Layer 4 of a small transformer language model trained on English Wikipedia (11 layers, counted from 0, width 64).
In attention head 1, each number of a token's query is one row of weights dot the token's vector x. The head spreads its attention over the tokens so far by the softmax of query dot key.

Query weights of the head. A number n stands for (n - 128) times 0.0038.
q0: 151, 103, 123, 135, 199, 169, 102, 102, 122, 143, 145, 167, 154, 107, 126, 151, 115, 141, 146, 119, 145, 84, 140, 132, 164, 131, 83, 125, 183, 120, 104, 124, 115, 120, 121, 109, 121, 146, 148, 112, 110, 99, 166, 130, 142, 97, 90, 138, 138, 179, 159, 155, 128, 141, 116, 84, 82, 151, 76, 123, 148, 99, 110, 159
q1: 127, 131, 160, 123, 183, 141, 123, 100, 114, 152, 128, 120, 131, 90, 161, 122, 149, 154, 121, 129, 183, 73, 119, 156, 149, 138, 105, 84, 142, 135, 181, 108, 181, 84, 121, 136, 143, 102, 157, 134, 147, 65, 100, 91, 162, 159, 78, 173, 95, 133, 150, 117, 170, 141, 98, 120, 85, 116, 126, 158, 135, 95, 141, 152
q2: 132, 103, 132, 104, 163, 123, 135, 125, 149, 145, 131, 115, 136, 92, 121, 137, 86, 149, 116, 126, 103, 120, 135, 111, 113, 124, 133, 145, 148, 111, 131, 90, 145, 107, 137, 134, 109, 137, 152, 107, 137, 116, 100, 107, 100, 106, 104, 168, 167, 124, 83, 98, 135, 92, 137, 125, 113, 115, 114, 123, 117, 126, 119, 136
q3: 137, 128, 139, 126, 89, 109, 135, 158, 129, 119, 160, 114, 131, 118, 167, 151, 138, 132, 94, 116, 126, 97, 98, 127, 120, 106, 164, 72, 85, 93, 141, 82, 130, 120, 78, 91, 146, 124, 124, 146, 121, 131, 97, 100, 140, 141, 120, 110, 132, 87, 122, 87, 85, 154, 153, 167, 112, 135, 127, 110, 97, 167, 163, 175
q4: 135, 101, 68, 177, 171, 116, 168, 75, 81, 198, 167, 159, 91, 124, 116, 128, 119, 117, 163, 142, 149, 79, 125, 79, 133, 150, 55, 155, 195, 190, 152, 150, 162, 136, 139, 127, 168, 144, 177, 97, 134, 123, 132, 74, 81, 106, 81, 140, 107, 157, 182, 158, 187, 160, 111, 130, 115, 126, 122, 143, 108, 95, 144, 142
q5: 132, 119, 186, 183, 94, 170, 109, 119, 84, 130, 111, 153, 138, 142, 140, 115, 168, 103, 147, 90, 205, 121, 33, 191, 114, 145, 133, 115, 147, 121, 155, 154, 155, 160, 106, 111, 122, 99, 120, 126, 135, 132, 139, 139, 185, 168, 140, 84, 105, 135, 165, 141, 118, 105, 160, 123, 120, 92, 167, 186, 150, 169, 112, 139
q6: 128, 73, 127, 124, 223, 129, 150, 59, 98, 158, 153, 165, 70, 122, 135, 99, 126, 157, 191, 104, 154, 120, 174, 104, 104, 178, 124, 117, 139, 134, 115, 105, 201, 133, 123, 118, 125, 90, 129, 118, 107, 121, 111, 97, 128, 155, 61, 159, 155, 170, 159, 164, 158, 150, 88, 105, 136, 113, 125, 95, 135, 119, 138, 155
q7: 141, 83, 152, 162, 203, 163, 148, 58, 86, 150, 196, 167, 83, 59, 185, 79, 94, 124, 166, 117, 144, 81, 169, 92, 137, 238, 74, 179, 183, 117, 120, 115, 139, 80, 83, 104, 139, 129, 167, 155, 65, 92, 115, 105, 94, 139, 61, 177, 139, 206, 156, 111, 149, 167, 98, 108, 123, 122, 127, 115, 170, 138, 123, 168
q8: 103, 146, 107, 124, 170, 149, 122, 90, 83, 132, 217, 119, 139, 106, 167, 120, 104, 169, 138, 97, 143, 148, 112, 91, 104, 147, 86, 150, 139, 112, 132, 138, 153, 74, 137, 153, 108, 160, 99, 103, 99, 68, 110, 25, 91, 158, 113, 150, 98, 129, 141, 152, 180, 115, 133, 148, 142, 118, 188, 138, 130, 142, 197, 85
q9: 103, 188, 156, 45, 29, 212, 109, 221, 190, 124, 90, 84, 203, 155, 191, 177, 80, 111, 6, 105, 110, 211, 113, 172, 104, 39, 187, 100, 28, 103, 91, 87, 99, 196, 140, 67, 45, 103, 72, 132, 135, 156, 142, 128, 150, 146, 126, 17, 90, 67, 46, 56, 91, 153, 209, 157, 172, 92, 150, 109, 120, 233, 123, 64
q10: 145, 156, 153, 155, 105, 156, 65, 144, 138, 137, 133, 166, 67, 88, 94, 110, 93, 116, 136, 100, 162, 87, 128, 130, 119, 126, 121, 162, 171, 177, 179, 89, 136, 79, 68, 92, 131, 137, 128, 136, 117, 85, 143, 97, 129, 87, 119, 151, 172, 109, 164, 131, 161, 103, 142, 164, 67, 134, 181, 191, 145, 184, 100, 113
q11: 151, 141, 113, 165, 165, 130, 129, 143, 91, 136, 109, 142, 122, 140, 79, 92, 179, 181, 142, 176, 132, 146, 151, 177, 166, 146, 169, 102, 107, 116, 168, 130, 177, 185, 177, 143, 84, 128, 181, 123, 123, 153, 108, 91, 105, 129, 109, 121, 96, 54, 104, 140, 183, 140, 78, 101, 168, 145, 164, 168, 142, 153, 146, 127
q12: 100, 156, 131, 169, 123, 61, 171, 89, 106, 153, 115, 166, 124, 180, 124, 136, 124, 106, 152, 70, 157, 198, 122, 136, 108, 80, 63, 84, 102, 175, 61, 156, 151, 148, 150, 115, 102, 55, 67, 108, 129, 151, 120, 174, 167, 167, 91, 119, 142, 100, 83, 133, 106, 169, 137, 136, 148, 186, 142, 99, 146, 92, 168, 99
q13: 146, 139, 94, 120, 157, 120, 92, 118, 129, 98, 125, 174, 139, 106, 120, 184, 190, 210, 185, 144, 141, 139, 128, 171, 143, 122, 64, 102, 135, 139, 86, 90, 136, 128, 131, 189, 67, 126, 94, 104, 122, 75, 86, 122, 111, 136, 169, 157, 123, 152, 121, 143, 216, 89, 136, 125, 116, 106, 157, 122, 169, 125, 156, 79
q14: 135, 240, 98, 119, 149, 107, 142, 137, 118, 70, 130, 127, 135, 166, 65, 123, 155, 62, 154, 144, 159, 154, 109, 190, 183, 178, 129, 95, 97, 175, 126, 184, 183, 141, 170, 118, 112, 101, 127, 115, 174, 173, 146, 125, 134, 133, 136, 99, 77, 119, 87, 158, 179, 123, 147, 103, 183, 142, 138, 144, 95, 143, 172, 121
q15: 135, 121, 120, 161, 155, 163, 63, 85, 137, 180, 116, 110, 168, 91, 120, 143, 113, 123, 150, 164, 117, 102, 137, 116, 134, 101, 130, 168, 102, 106, 135, 182, 175, 119, 127, 123, 103, 136, 115, 136, 128, 124, 122, 159, 128, 140, 134, 149, 147, 145, 122, 114, 122, 139, 87, 93, 109, 201, 159, 133, 145, 106, 64, 194
q16: 169, 70, 121, 226, 223, 150, 136, 112, 92, 201, 159, 165, 98, 61, 118, 126, 103, 143, 203, 114, 126, 119, 143, 97, 180, 127, 77, 177, 174, 204, 91, 162, 87, 137, 123, 107, 178, 170, 166, 101, 72, 141, 155, 150, 88, 75, 104, 213, 121, 218, 182, 174, 179, 174, 76, 107, 125, 162, 141, 102, 144, 97, 54, 177
q17: 153, 129, 108, 171, 206, 105, 131, 104, 117, 118, 118, 149, 114, 91, 103, 80, 113, 161, 214, 148, 151, 125, 131, 76, 158, 189, 85, 171, 149, 173, 151, 165, 138, 100, 140, 130, 148, 146, 148, 104, 122, 106, 141, 142, 132, 96, 138, 164, 128, 198, 194, 169, 182, 159, 77, 114, 153, 148, 125, 156, 148, 112, 86, 147
q18: 160, 92, 139, 204, 186, 96, 132, 95, 72, 195, 147, 155, 78, 84, 149, 113, 121, 166, 191, 153, 148, 99, 92, 82, 158, 176, 76, 141, 157, 183, 176, 137, 186, 102, 112, 150, 185, 163, 196, 106, 138, 128, 105, 102, 142, 73, 93, 167, 110, 171, 139, 166, 218, 171, 104, 105, 129, 124, 148, 128, 149, 112, 105, 155
q19: 132, 110, 126, 156, 186, 96, 119, 81, 65, 124, 165, 137, 100, 92, 112, 101, 144, 154, 182, 161, 169, 109, 141, 114, 154, 176, 99, 132, 183, 152, 160, 133, 151, 141, 133, 168, 180, 143, 111, 110, 139, 84, 109, 115, 170, 135, 111, 158, 70, 180, 178, 163, 194, 152, 119, 160, 132, 141, 149, 170, 109, 120, 156, 138
q20: 132, 121, 170, 136, 115, 133, 113, 185, 172, 158, 91, 125, 123, 136, 120, 156, 145, 128, 90, 104, 128, 122, 113, 140, 152, 78, 140, 123, 106, 152, 141, 87, 123, 150, 118, 105, 117, 97, 170, 91, 137, 141, 160, 125, 134, 126, 102, 87, 115, 90, 159, 140, 118, 125, 143, 154, 93, 114, 104, 117, 122, 150, 125, 147
q21: 103, 147, 136, 99, 60, 132, 145, 173, 169, 162, 106, 87, 108, 143, 180, 121, 92, 118, 78, 81, 93, 142, 98, 137, 126, 135, 160, 162, 111, 98, 107, 117, 93, 151, 105, 85, 142, 125, 103, 147, 90, 149, 116, 150, 102, 113, 161, 103, 151, 102, 127, 95, 70, 114, 124, 162, 87, 160, 101, 68, 121, 166, 129, 95
q22: 117, 124, 138, 123, 92, 127, 124, 170, 138, 177, 102, 118, 139, 138, 134, 219, 108, 148, 147, 176, 113, 125, 100, 157, 136, 87, 167, 119, 92, 115, 118, 120, 129, 114, 99, 100, 155, 182, 116, 141, 76, 176, 158, 107, 107, 117, 156, 115, 158, 113, 88, 107, 74, 113, 123, 163, 91, 148, 149, 109, 107, 151, 101, 97
q23: 111, 128, 119, 94, 112, 145, 87, 184, 146, 115, 110, 131, 112, 117, 130, 163, 103, 114, 124, 151, 125, 132, 118, 172, 147, 131, 139, 122, 85, 127, 135, 174, 132, 128, 117, 118, 140, 181, 139, 157, 93, 120, 143, 109, 85, 132, 145, 103, 144, 139, 146, 80, 128, 119, 129, 141, 126, 120, 144, 153, 127, 137, 118, 111
q24: 112, 108, 75, 148, 153, 117, 112, 147, 101, 98, 146, 174, 98, 58, 116, 129, 121, 168, 158, 130, 138, 108, 72, 132, 145, 176, 107, 140, 125, 129, 147, 183, 157, 86, 130, 121, 133, 134, 117, 142, 81, 83, 179, 116, 119, 184, 166, 133, 136, 97, 145, 133, 187, 92, 193, 147, 120, 91, 135, 152, 107, 163, 153, 94
q25: 104, 130, 143, 93, 98, 138, 148, 124, 103, 110, 113, 123, 157, 142, 140, 103, 137, 103, 158, 116, 106, 129, 153, 116, 100, 132, 125, 114, 119, 138, 143, 109, 135, 128, 177, 111, 129, 104, 98, 97, 153, 109, 129, 154, 144, 111, 121, 116, 120, 102, 115, 145, 122, 147, 150, 92, 143, 94, 115, 124, 132, 124, 182, 138
q26: 130, 148, 106, 68, 96, 149, 149, 95, 173, 115, 134, 144, 122, 170, 94, 177, 162, 160, 194, 157, 98, 88, 166, 129, 90, 168, 86, 125, 172, 64, 122, 132, 165, 81, 127, 123, 107, 91, 102, 116, 140, 118, 114, 192, 158, 99, 114, 135, 223, 122, 113, 100, 127, 104, 155, 98, 146, 120, 114, 130, 159, 110, 94, 124
q27: 130, 135, 41, 93, 116, 174, 110, 156, 148, 115, 152, 91, 191, 75, 106, 124, 94, 186, 112, 182, 134, 90, 142, 148, 132, 134, 130, 183, 145, 107, 135, 195, 128, 127, 157, 130, 156, 185, 135, 111, 125, 116, 117, 121, 85, 110, 126, 116, 154, 122, 110, 102, 128, 117, 166, 96, 146, 144, 116, 173, 98, 118, 151, 140
q28: 202, 126, 123, 106, 140, 182, 127, 157, 61, 101, 165, 103, 129, 137, 140, 179, 130, 100, 105, 25, 86, 87, 72, 128, 100, 136, 112, 170, 189, 160, 84, 158, 103, 138, 165, 153, 87, 188, 152, 112, 120, 193, 164, 65, 132, 160, 105, 149, 20, 81, 144, 110, 131, 138, 165, 165, 154, 114, 94, 188, 192, 128, 101, 115
q29: 109, 89, 127, 179, 165, 140, 103, 116, 154, 102, 196, 169, 134, 59, 134, 200, 75, 113, 120, 114, 179, 152, 71, 160, 69, 77, 88, 165, 115, 162, 70, 195, 140, 151, 142, 128, 113, 140, 111, 104, 142, 113, 135, 118, 81, 174, 71, 146, 126, 186, 114, 114, 149, 130, 209, 162, 70, 124, 101, 126, 121, 107, 129, 166
q30: 143, 151, 61, 123, 124, 106, 107, 171, 141, 121, 174, 185, 89, 144, 103, 124, 101, 184, 135, 117, 102, 94, 141, 112, 132, 147, 112, 145, 95, 146, 164, 179, 90, 94, 144, 139, 87, 130, 130, 147, 67, 160, 138, 97, 125, 128, 142, 98, 138, 66, 193, 61, 176, 47, 131, 143, 190, 142, 158, 197, 165, 160, 101, 71
q31: 123, 197, 107, 154, 77, 112, 130, 138, 99, 147, 152, 123, 102, 149, 90, 126, 72, 77, 109, 112, 105, 163, 120, 118, 67, 160, 105, 159, 136, 171, 165, 174, 142, 129, 140, 104, 111, 104, 149, 98, 155, 154, 169, 170, 149, 54, 145, 112, 117, 83, 111, 106, 129, 104, 164, 199, 159, 150, 150, 145, 138, 162, 125, 123

Each question shows a short text with each token's key, already scaled and adjusted for position as the last token sees it. A number n stands for (n - 128) times 0.0097.

Then comes the last token's vector x. A number n stands for (n - 128) times 0.039.

0 " was": 106, 102, 162, 161, 123, 99, 133, 129, 163, 94, 130, 130, 117, 111, 138, 128, 163, 111, 111, 136, 92, 101, 91, 86, 105, 225, 160, 129, 116, 60, 157, 157
1 " ": 69, 127, 157, 143, 147, 123, 120, 127, 143, 109, 131, 97, 112, 112, 139, 97, 131, 83, 132, 159, 102, 103, 84, 91, 114, 229, 141, 127, 140, 115, 155, 156
2 "im": 135, 182, 128, 120, 128, 125, 157, 143, 181, 109, 125, 137, 115, 123, 115, 136, 90, 125, 156, 148, 105, 121, 93, 118, 96, 174, 142, 117, 156, 102, 179, 154
3 "min": 197, 180, 140, 129, 138, 123, 151, 147, 181, 101, 142, 123, 106, 119, 114, 126, 92, 136, 162, 142, 111, 119, 93, 92, 108, 197, 132, 115, 162, 74, 162, 161
4 "ent": 195, 162, 136, 122, 131, 119, 159, 156, 174, 97, 126, 135, 116, 127, 116, 119, 138, 151, 163, 159, 94, 121, 85, 86, 113, 193, 163, 135, 146, 82, 166, 141
5 ".": 148, 98, 142, 112, 147, 102, 133, 133, 132, 106, 125, 135, 112, 123, 152, 101, 212, 155, 174, 141, 135, 136, 120, 90, 102, 194, 132, 132, 130, 96, 158, 161
6 " These": 125, 126, 148, 108, 160, 108, 133, 130, 146, 71, 151, 88, 120, 111, 130, 97, 194, 163, 173, 150, 96, 124, 82, 68, 116, 213, 154, 122, 125, 100, 154, 168
x: 141, 119, 137, 142, 73, 74, 119, 90, 123, 116, 115, 146, 84, 118, 146, 154, 166, 116, 198, 122, 82, 166, 164, 132, 138, 153, 102, 115, 139, 158, 132, 104, 78, 104, 86, 152, 136, 73, 145, 127, 152, 140, 69, 160, 124, 142, 136, 141, 163, 104, 144, 147, 124, 122, 159, 140, 102, 145, 138, 146, 120, 59, 168, 143
Which token does the last token look at most? 6 " These"

0 "\n": 87, 136, 171, 133, 135, 91, 119, 121, 146, 104, 132, 120, 66, 90, 116, 130, 193, 78, 105, 163, 111, 113, 90, 91, 76, 230, 158, 162, 107, 79, 122, 147
1 "==": 70, 129, 167, 134, 143, 82, 136, 117, 138, 93, 113, 87, 121, 98, 121, 127, 130, 99, 101, 145, 78, 82, 90, 71, 76, 210, 127, 125, 109, 111, 136, 129
2 " ": 92, 147, 151, 134, 164, 133, 127, 134, 145, 103, 115, 106, 104, 86, 124, 117, 88, 108, 135, 149, 110, 100, 90, 99, 75, 222, 147, 125, 116, 78, 136, 130
3 "Early": 109, 142, 160, 136, 152, 98, 154, 147, 153, 80, 87, 116, 156, 121, 126, 125, 116, 109, 129, 139, 94, 109, 91, 62, 89, 176, 174, 111, 69, 87, 98, 128
4 " life": 154, 174, 170, 129, 171, 92, 157, 152, 162, 79, 129, 106, 120, 108, 147, 130, 105, 130, 160, 152, 100, 95, 58, 50, 59, 213, 156, 110, 90, 70, 98, 147
5 " and": 147, 138, 120, 114, 153, 123, 149, 144, 159, 104, 113, 131, 106, 105, 119, 130, 179, 149, 158, 131, 117, 119, 98, 87, 92, 214, 142, 136, 130, 80, 135, 108
6 " education": 111, 140, 157, 149, 168, 90, 159, 150, 168, 82, 140, 99, 135, 106, 130, 123, 164, 153, 167, 138, 93, 104, 55, 58, 79, 219, 187, 109, 94, 42, 129, 164
x: 128, 132, 172, 136, 210, 132, 127, 91, 134, 87, 147, 158, 86, 129, 110, 103, 144, 141, 94, 137, 145, 87, 150, 113, 127, 223, 136, 92, 121, 100, 115, 127, 101, 133, 123, 165, 142, 119, 120, 140, 151, 115, 77, 171, 95, 131, 136, 124, 164, 120, 145, 136, 118, 104, 162, 157, 131, 88, 91, 132, 144, 88, 158, 169
Which two tokens does the last token look at most, in order? 4 " life", 6 " education"

0 "1": 83, 150, 161, 139, 149, 110, 123, 128, 127, 116, 156, 115, 95, 110, 117, 138, 172, 104, 126, 134, 145, 158, 115, 121, 143, 184, 164, 153, 92, 125, 141, 179
1 "9": 100, 137, 149, 143, 149, 116, 127, 132, 128, 98, 139, 111, 108, 128, 124, 145, 129, 121, 133, 126, 143, 156, 117, 121, 139, 157, 165, 173, 102, 130, 127, 163
2 "8": 106, 142, 149, 133, 143, 115, 131, 138, 126, 99, 144, 114, 106, 134, 123, 145, 101, 136, 135, 127, 149, 170, 124, 122, 135, 152, 168, 168, 95, 130, 131, 169
3 "5": 139, 133, 145, 134, 143, 123, 124, 147, 133, 103, 150, 114, 109, 136, 106, 147, 91, 140, 143, 114, 144, 171, 122, 119, 142, 161, 157, 155, 94, 133, 134, 163
4 "–": 173, 145, 137, 139, 149, 116, 117, 130, 100, 103, 157, 86, 127, 120, 133, 124, 104, 154, 151, 143, 121, 143, 93, 114, 151, 184, 148, 135, 114, 138, 126, 140
5 "1": 155, 118, 125, 134, 143, 115, 124, 138, 125, 117, 133, 119, 97, 110, 130, 109, 193, 144, 161, 147, 145, 151, 126, 117, 156, 179, 153, 147, 148, 121, 158, 168
6 "9": 128, 132, 129, 141, 141, 119, 130, 137, 119, 97, 115, 115, 112, 124, 154, 144, 135, 125, 139, 137, 149, 159, 131, 127, 136, 130, 176, 179, 122, 129, 129, 153
x: 133, 129, 110, 118, 162, 156, 126, 82, 91, 108, 169, 89, 143, 133, 137, 158, 147, 161, 141, 216, 131, 110, 136, 116, 81, 170, 67, 88, 135, 128, 133, 130, 181, 116, 177, 138, 110, 90, 99, 106, 133, 103, 139, 155, 130, 140, 150, 123, 159, 110, 108, 141, 153, 126, 94, 131, 98, 121, 167, 131, 104, 126, 153, 85
Which token does the last token look at most? 2 "8"

0 " Army": 114, 115, 166, 159, 129, 104, 128, 143, 141, 89, 135, 90, 151, 126, 134, 112, 175, 105, 107, 133, 94, 134, 84, 87, 139, 184, 188, 109, 112, 111, 119, 161
1 " was": 86, 117, 166, 161, 123, 102, 131, 131, 161, 98, 133, 128, 117, 114, 138, 125, 127, 101, 125, 142, 93, 97, 94, 90, 118, 222, 162, 129, 119, 64, 161, 157
2 " ": 91, 152, 155, 139, 146, 125, 118, 128, 141, 111, 134, 95, 111, 113, 139, 93, 80, 89, 143, 164, 104, 101, 87, 94, 125, 226, 144, 128, 143, 118, 158, 157
3 "im": 163, 175, 118, 118, 127, 124, 154, 141, 178, 113, 128, 131, 115, 126, 110, 133, 111, 156, 156, 146, 105, 121, 97, 123, 106, 174, 145, 116, 152, 105, 176, 151
4 "min": 195, 167, 129, 127, 136, 121, 149, 147, 175, 104, 144, 120, 108, 124, 117, 125, 166, 163, 164, 142, 110, 119, 96, 96, 120, 195, 137, 118, 160, 79, 166, 164
5 "ent": 159, 145, 126, 117, 131, 117, 158, 157, 167, 99, 125, 129, 118, 131, 119, 114, 189, 166, 166, 159, 89, 119, 88, 88, 126, 192, 168, 136, 149, 90, 167, 142
6 ".": 69, 88, 127, 110, 145, 100, 132, 134, 130, 106, 126, 133, 113, 123, 149, 99, 191, 134, 176, 137, 136, 136, 121, 92, 106, 193, 132, 132, 130, 97, 158, 160
x: 111, 143, 127, 157, 124, 56, 119, 60, 86, 122, 119, 116, 143, 100, 106, 116, 152, 106, 184, 157, 85, 167, 107, 140, 144, 182, 118, 146, 134, 119, 122, 128, 103, 146, 146, 100, 128, 154, 116, 157, 77, 149, 132, 187, 102, 133, 170, 153, 133, 123, 165, 177, 144, 135, 116, 143, 127, 124, 101, 113, 112, 109, 132, 102
Which token does the last token look at most? 5 "ent"

0 "8": 112, 144, 147, 125, 146, 118, 132, 143, 130, 97, 140, 112, 107, 139, 123, 136, 161, 121, 117, 122, 137, 176, 119, 109, 144, 160, 164, 160, 106, 128, 139, 174
1 " |": 112, 137, 130, 123, 103, 118, 118, 150, 129, 106, 124, 129, 125, 165, 152, 117, 132, 129, 123, 126, 116, 164, 119, 113, 159, 165, 162, 149, 118, 120, 153, 139
2 " ": 106, 143, 141, 127, 132, 133, 121, 142, 128, 118, 134, 120, 126, 144, 167, 96, 102, 109, 139, 144, 107, 128, 88, 92, 151, 195, 141, 137, 149, 130, 169, 171
3 "-": 140, 153, 146, 137, 149, 139, 133, 138, 132, 115, 132, 136, 116, 111, 158, 87, 94, 116, 160, 165, 119, 135, 131, 100, 150, 168, 105, 122, 214, 132, 203, 170
4 "1": 166, 142, 139, 129, 142, 127, 127, 134, 131, 121, 146, 146, 112, 123, 169, 100, 139, 126, 153, 144, 140, 159, 133, 107, 161, 152, 123, 137, 176, 120, 177, 185
5 "4": 138, 130, 120, 138, 136, 140, 123, 155, 129, 109, 162, 135, 119, 140, 159, 133, 148, 132, 151, 114, 144, 182, 129, 124, 172, 135, 153, 158, 143, 141, 166, 185
6 ".": 93, 95, 119, 126, 127, 111, 116, 141, 106, 119, 140, 136, 137, 153, 184, 121, 151, 115, 144, 114, 138, 164, 133, 116, 140, 143, 149, 150, 119, 127, 156, 165
x: 86, 147, 117, 130, 82, 88, 123, 68, 80, 126, 157, 108, 150, 107, 116, 130, 154, 144, 160, 141, 108, 166, 91, 159, 137, 178, 86, 128, 136, 118, 138, 110, 137, 136, 161, 123, 106, 160, 109, 120, 84, 87, 142, 166, 98, 138, 169, 147, 127, 128, 168, 185, 120, 134, 140, 183, 136, 143, 130, 134, 162, 123, 168, 123
Which token does the last token look at most? 2 " "

0 "4": 109, 139, 151, 120, 140, 129, 122, 149, 129, 106, 150, 111, 111, 141, 120, 132, 159, 122, 121, 113, 130, 172, 117, 108, 159, 165, 156, 153, 110, 136, 143, 176
1 "th": 83, 155, 144, 123, 126, 121, 153, 146, 141, 86, 107, 113, 138, 142, 148, 128, 125, 117, 121, 142, 112, 166, 111, 104, 139, 162, 201, 144, 116, 139, 124, 154
2 ":": 100, 124, 158, 127, 146, 97, 123, 125, 124, 104, 122, 125, 127, 127, 132, 89, 102, 115, 125, 142, 114, 135, 126, 89, 134, 173, 98, 137, 146, 135, 104, 127
3 " ": 132, 158, 142, 126, 149, 142, 126, 145, 139, 110, 137, 122, 120, 136, 154, 81, 89, 113, 147, 160, 107, 120, 81, 83, 146, 208, 126, 125, 170, 123, 175, 162
4 "1": 188, 143, 146, 129, 152, 123, 131, 134, 133, 119, 151, 133, 103, 121, 135, 88, 142, 136, 160, 152, 143, 146, 120, 96, 161, 184, 108, 125, 175, 128, 177, 172
5 "9": 135, 155, 133, 129, 144, 123, 134, 136, 129, 97, 142, 125, 116, 142, 164, 141, 118, 128, 140, 140, 145, 160, 125, 119, 154, 123, 141, 174, 148, 150, 147, 169
6 "0": 126, 140, 128, 127, 147, 118, 125, 141, 145, 100, 144, 126, 117, 139, 116, 146, 156, 131, 145, 142, 141, 150, 126, 121, 161, 141, 132, 180, 137, 148, 150, 150
x: 149, 119, 131, 130, 100, 110, 98, 61, 112, 123, 157, 128, 182, 101, 82, 159, 151, 131, 156, 188, 143, 127, 159, 159, 96, 146, 70, 115, 141, 161, 155, 117, 182, 145, 167, 122, 110, 104, 85, 106, 118, 91, 81, 76, 155, 124, 129, 137, 123, 147, 117, 142, 128, 110, 106, 137, 95, 102, 151, 131, 137, 154, 180, 125
Which two tokens does the last token look at most, in order? 3 " ", 1 "th"

0 " the": 115, 114, 149, 139, 139, 117, 134, 134, 143, 79, 113, 100, 133, 99, 111, 117, 176, 105, 97, 139, 76, 117, 98, 77, 102, 203, 160, 124, 123, 104, 143, 128
1 " Hell": 71, 107, 179, 165, 165, 110, 142, 142, 154, 90, 149, 87, 146, 117, 106, 137, 139, 77, 122, 150, 85, 95, 80, 76, 117, 194, 137, 112, 122, 147, 134, 150
2 "en": 79, 180, 150, 152, 141, 120, 125, 123, 163, 88, 143, 78, 100, 101, 92, 129, 68, 102, 158, 171, 116, 143, 114, 123, 105, 197, 118, 123, 149, 139, 122, 137
3 "ic": 154, 181, 153, 130, 137, 115, 133, 130, 167, 81, 138, 105, 120, 109, 88, 122, 63, 135, 145, 158, 102, 141, 105, 87, 98, 199, 126, 123, 150, 106, 130, 148
4 " Army": 176, 153, 161, 147, 146, 103, 133, 143, 139, 85, 135, 92, 159, 125, 135, 114, 104, 130, 157, 150, 100, 129, 87, 91, 135, 180, 186, 105, 112, 119, 118, 164
5 " was": 158, 158, 142, 145, 141, 111, 136, 133, 161, 94, 135, 129, 121, 115, 135, 123, 158, 136, 165, 160, 95, 93, 97, 91, 121, 220, 156, 124, 120, 69, 163, 155
6 " ": 122, 142, 121, 116, 157, 133, 123, 130, 142, 107, 136, 96, 119, 115, 134, 94, 190, 167, 158, 160, 118, 103, 91, 97, 124, 221, 139, 119, 140, 121, 152, 153
x: 214, 86, 144, 145, 137, 107, 183, 103, 119, 119, 106, 107, 119, 179, 137, 135, 147, 121, 123, 107, 104, 139, 156, 128, 103, 156, 112, 133, 153, 136, 116, 122, 133, 134, 158, 191, 96, 104, 127, 144, 102, 170, 124, 139, 125, 144, 132, 124, 106, 108, 166, 135, 173, 139, 104, 137, 177, 112, 107, 124, 187, 93, 121, 101
Which token does the last token look at most, and with what share of its attention? 6 " ", with about 40%

0 " ": 122, 104, 145, 142, 142, 142, 120, 141, 145, 111, 131, 135, 116, 119, 159, 96, 163, 100, 125, 162, 104, 111, 91, 95, 116, 193, 128, 126, 179, 106, 179, 161
1 "3": 95, 123, 153, 135, 162, 151, 127, 147, 155, 100, 122, 153, 121, 101, 142, 120, 116, 113, 129, 139, 130, 153, 130, 98, 121, 152, 121, 126, 171, 106, 159, 174
2 "3": 116, 136, 153, 129, 153, 141, 125, 150, 146, 98, 133, 142, 120, 113, 143, 132, 94, 115, 139, 131, 134, 168, 125, 102, 133, 152, 139, 141, 151, 119, 152, 183
3 ",": 139, 119, 142, 121, 132, 123, 129, 151, 125, 117, 134, 132, 141, 141, 176, 119, 100, 122, 137, 129, 116, 146, 121, 99, 149, 172, 159, 154, 143, 133, 135, 159
4 "0": 167, 142, 146, 132, 151, 117, 137, 141, 157, 95, 138, 128, 111, 133, 125, 115, 132, 119, 142, 143, 125, 145, 122, 102, 156, 167, 136, 178, 168, 123, 166, 163
5 "0": 146, 142, 137, 130, 150, 118, 137, 142, 154, 96, 141, 129, 112, 136, 121, 120, 161, 130, 148, 144, 131, 145, 121, 105, 160, 165, 139, 181, 165, 130, 167, 161
6 "0": 116, 138, 128, 128, 154, 113, 137, 143, 155, 93, 146, 125, 112, 129, 109, 137, 170, 141, 156, 150, 136, 142, 115, 111, 152, 166, 143, 182, 140, 133, 156, 156
x: 154, 125, 135, 145, 131, 112, 111, 67, 102, 127, 162, 159, 163, 98, 79, 138, 134, 122, 153, 206, 140, 117, 163, 148, 95, 147, 81, 109, 148, 156, 155, 107, 181, 134, 169, 126, 127, 114, 82, 108, 123, 91, 70, 67, 155, 126, 131, 156, 131, 149, 137, 138, 112, 130, 112, 133, 97, 96, 149, 121, 133, 140, 177, 110
Which token does the last token look at most? 6 "0"

0 "9": 114, 132, 151, 142, 150, 118, 129, 138, 132, 97, 136, 109, 116, 135, 120, 146, 158, 119, 122, 121, 134, 160, 117, 114, 146, 163, 158, 163, 105, 133, 127, 161
1 "5": 88, 141, 154, 132, 147, 131, 125, 150, 136, 102, 153, 116, 110, 138, 109, 148, 137, 125, 129, 114, 137, 171, 118, 114, 145, 169, 156, 154, 98, 130, 138, 165
2 "5": 99, 141, 153, 133, 146, 127, 126, 150, 136, 101, 151, 115, 109, 137, 110, 146, 98, 133, 137, 114, 139, 171, 118, 113, 143, 169, 157, 154, 99, 130, 137, 166
3 "–": 132, 155, 144, 142, 149, 117, 117, 131, 100, 103, 158, 85, 129, 122, 135, 124, 77, 139, 147, 139, 117, 144, 93, 113, 153, 184, 147, 136, 116, 140, 126, 141
4 "1": 194, 129, 136, 137, 145, 118, 126, 139, 125, 116, 129, 120, 99, 107, 137, 112, 141, 144, 159, 144, 143, 153, 128, 117, 153, 173, 154, 149, 152, 121, 158, 168
5 "9": 134, 131, 132, 142, 143, 121, 131, 137, 119, 97, 115, 115, 113, 125, 157, 144, 131, 124, 138, 134, 146, 159, 131, 126, 136, 130, 176, 180, 123, 129, 130, 154
6 "5": 124, 121, 121, 145, 137, 130, 122, 155, 129, 98, 138, 122, 106, 125, 135, 155, 152, 129, 147, 124, 152, 180, 125, 128, 135, 142, 174, 166, 106, 128, 143, 168
x: 113, 117, 138, 102, 137, 122, 120, 57, 117, 133, 139, 125, 162, 129, 84, 169, 161, 153, 164, 181, 132, 112, 142, 155, 97, 143, 85, 67, 169, 101, 128, 130, 208, 99, 175, 144, 111, 102, 105, 95, 141, 94, 121, 154, 115, 143, 130, 152, 122, 135, 141, 136, 144, 130, 122, 151, 158, 148, 161, 119, 89, 143, 152, 104
Which two tokens does the last token look at most, in order? 3 "–", 5 "9"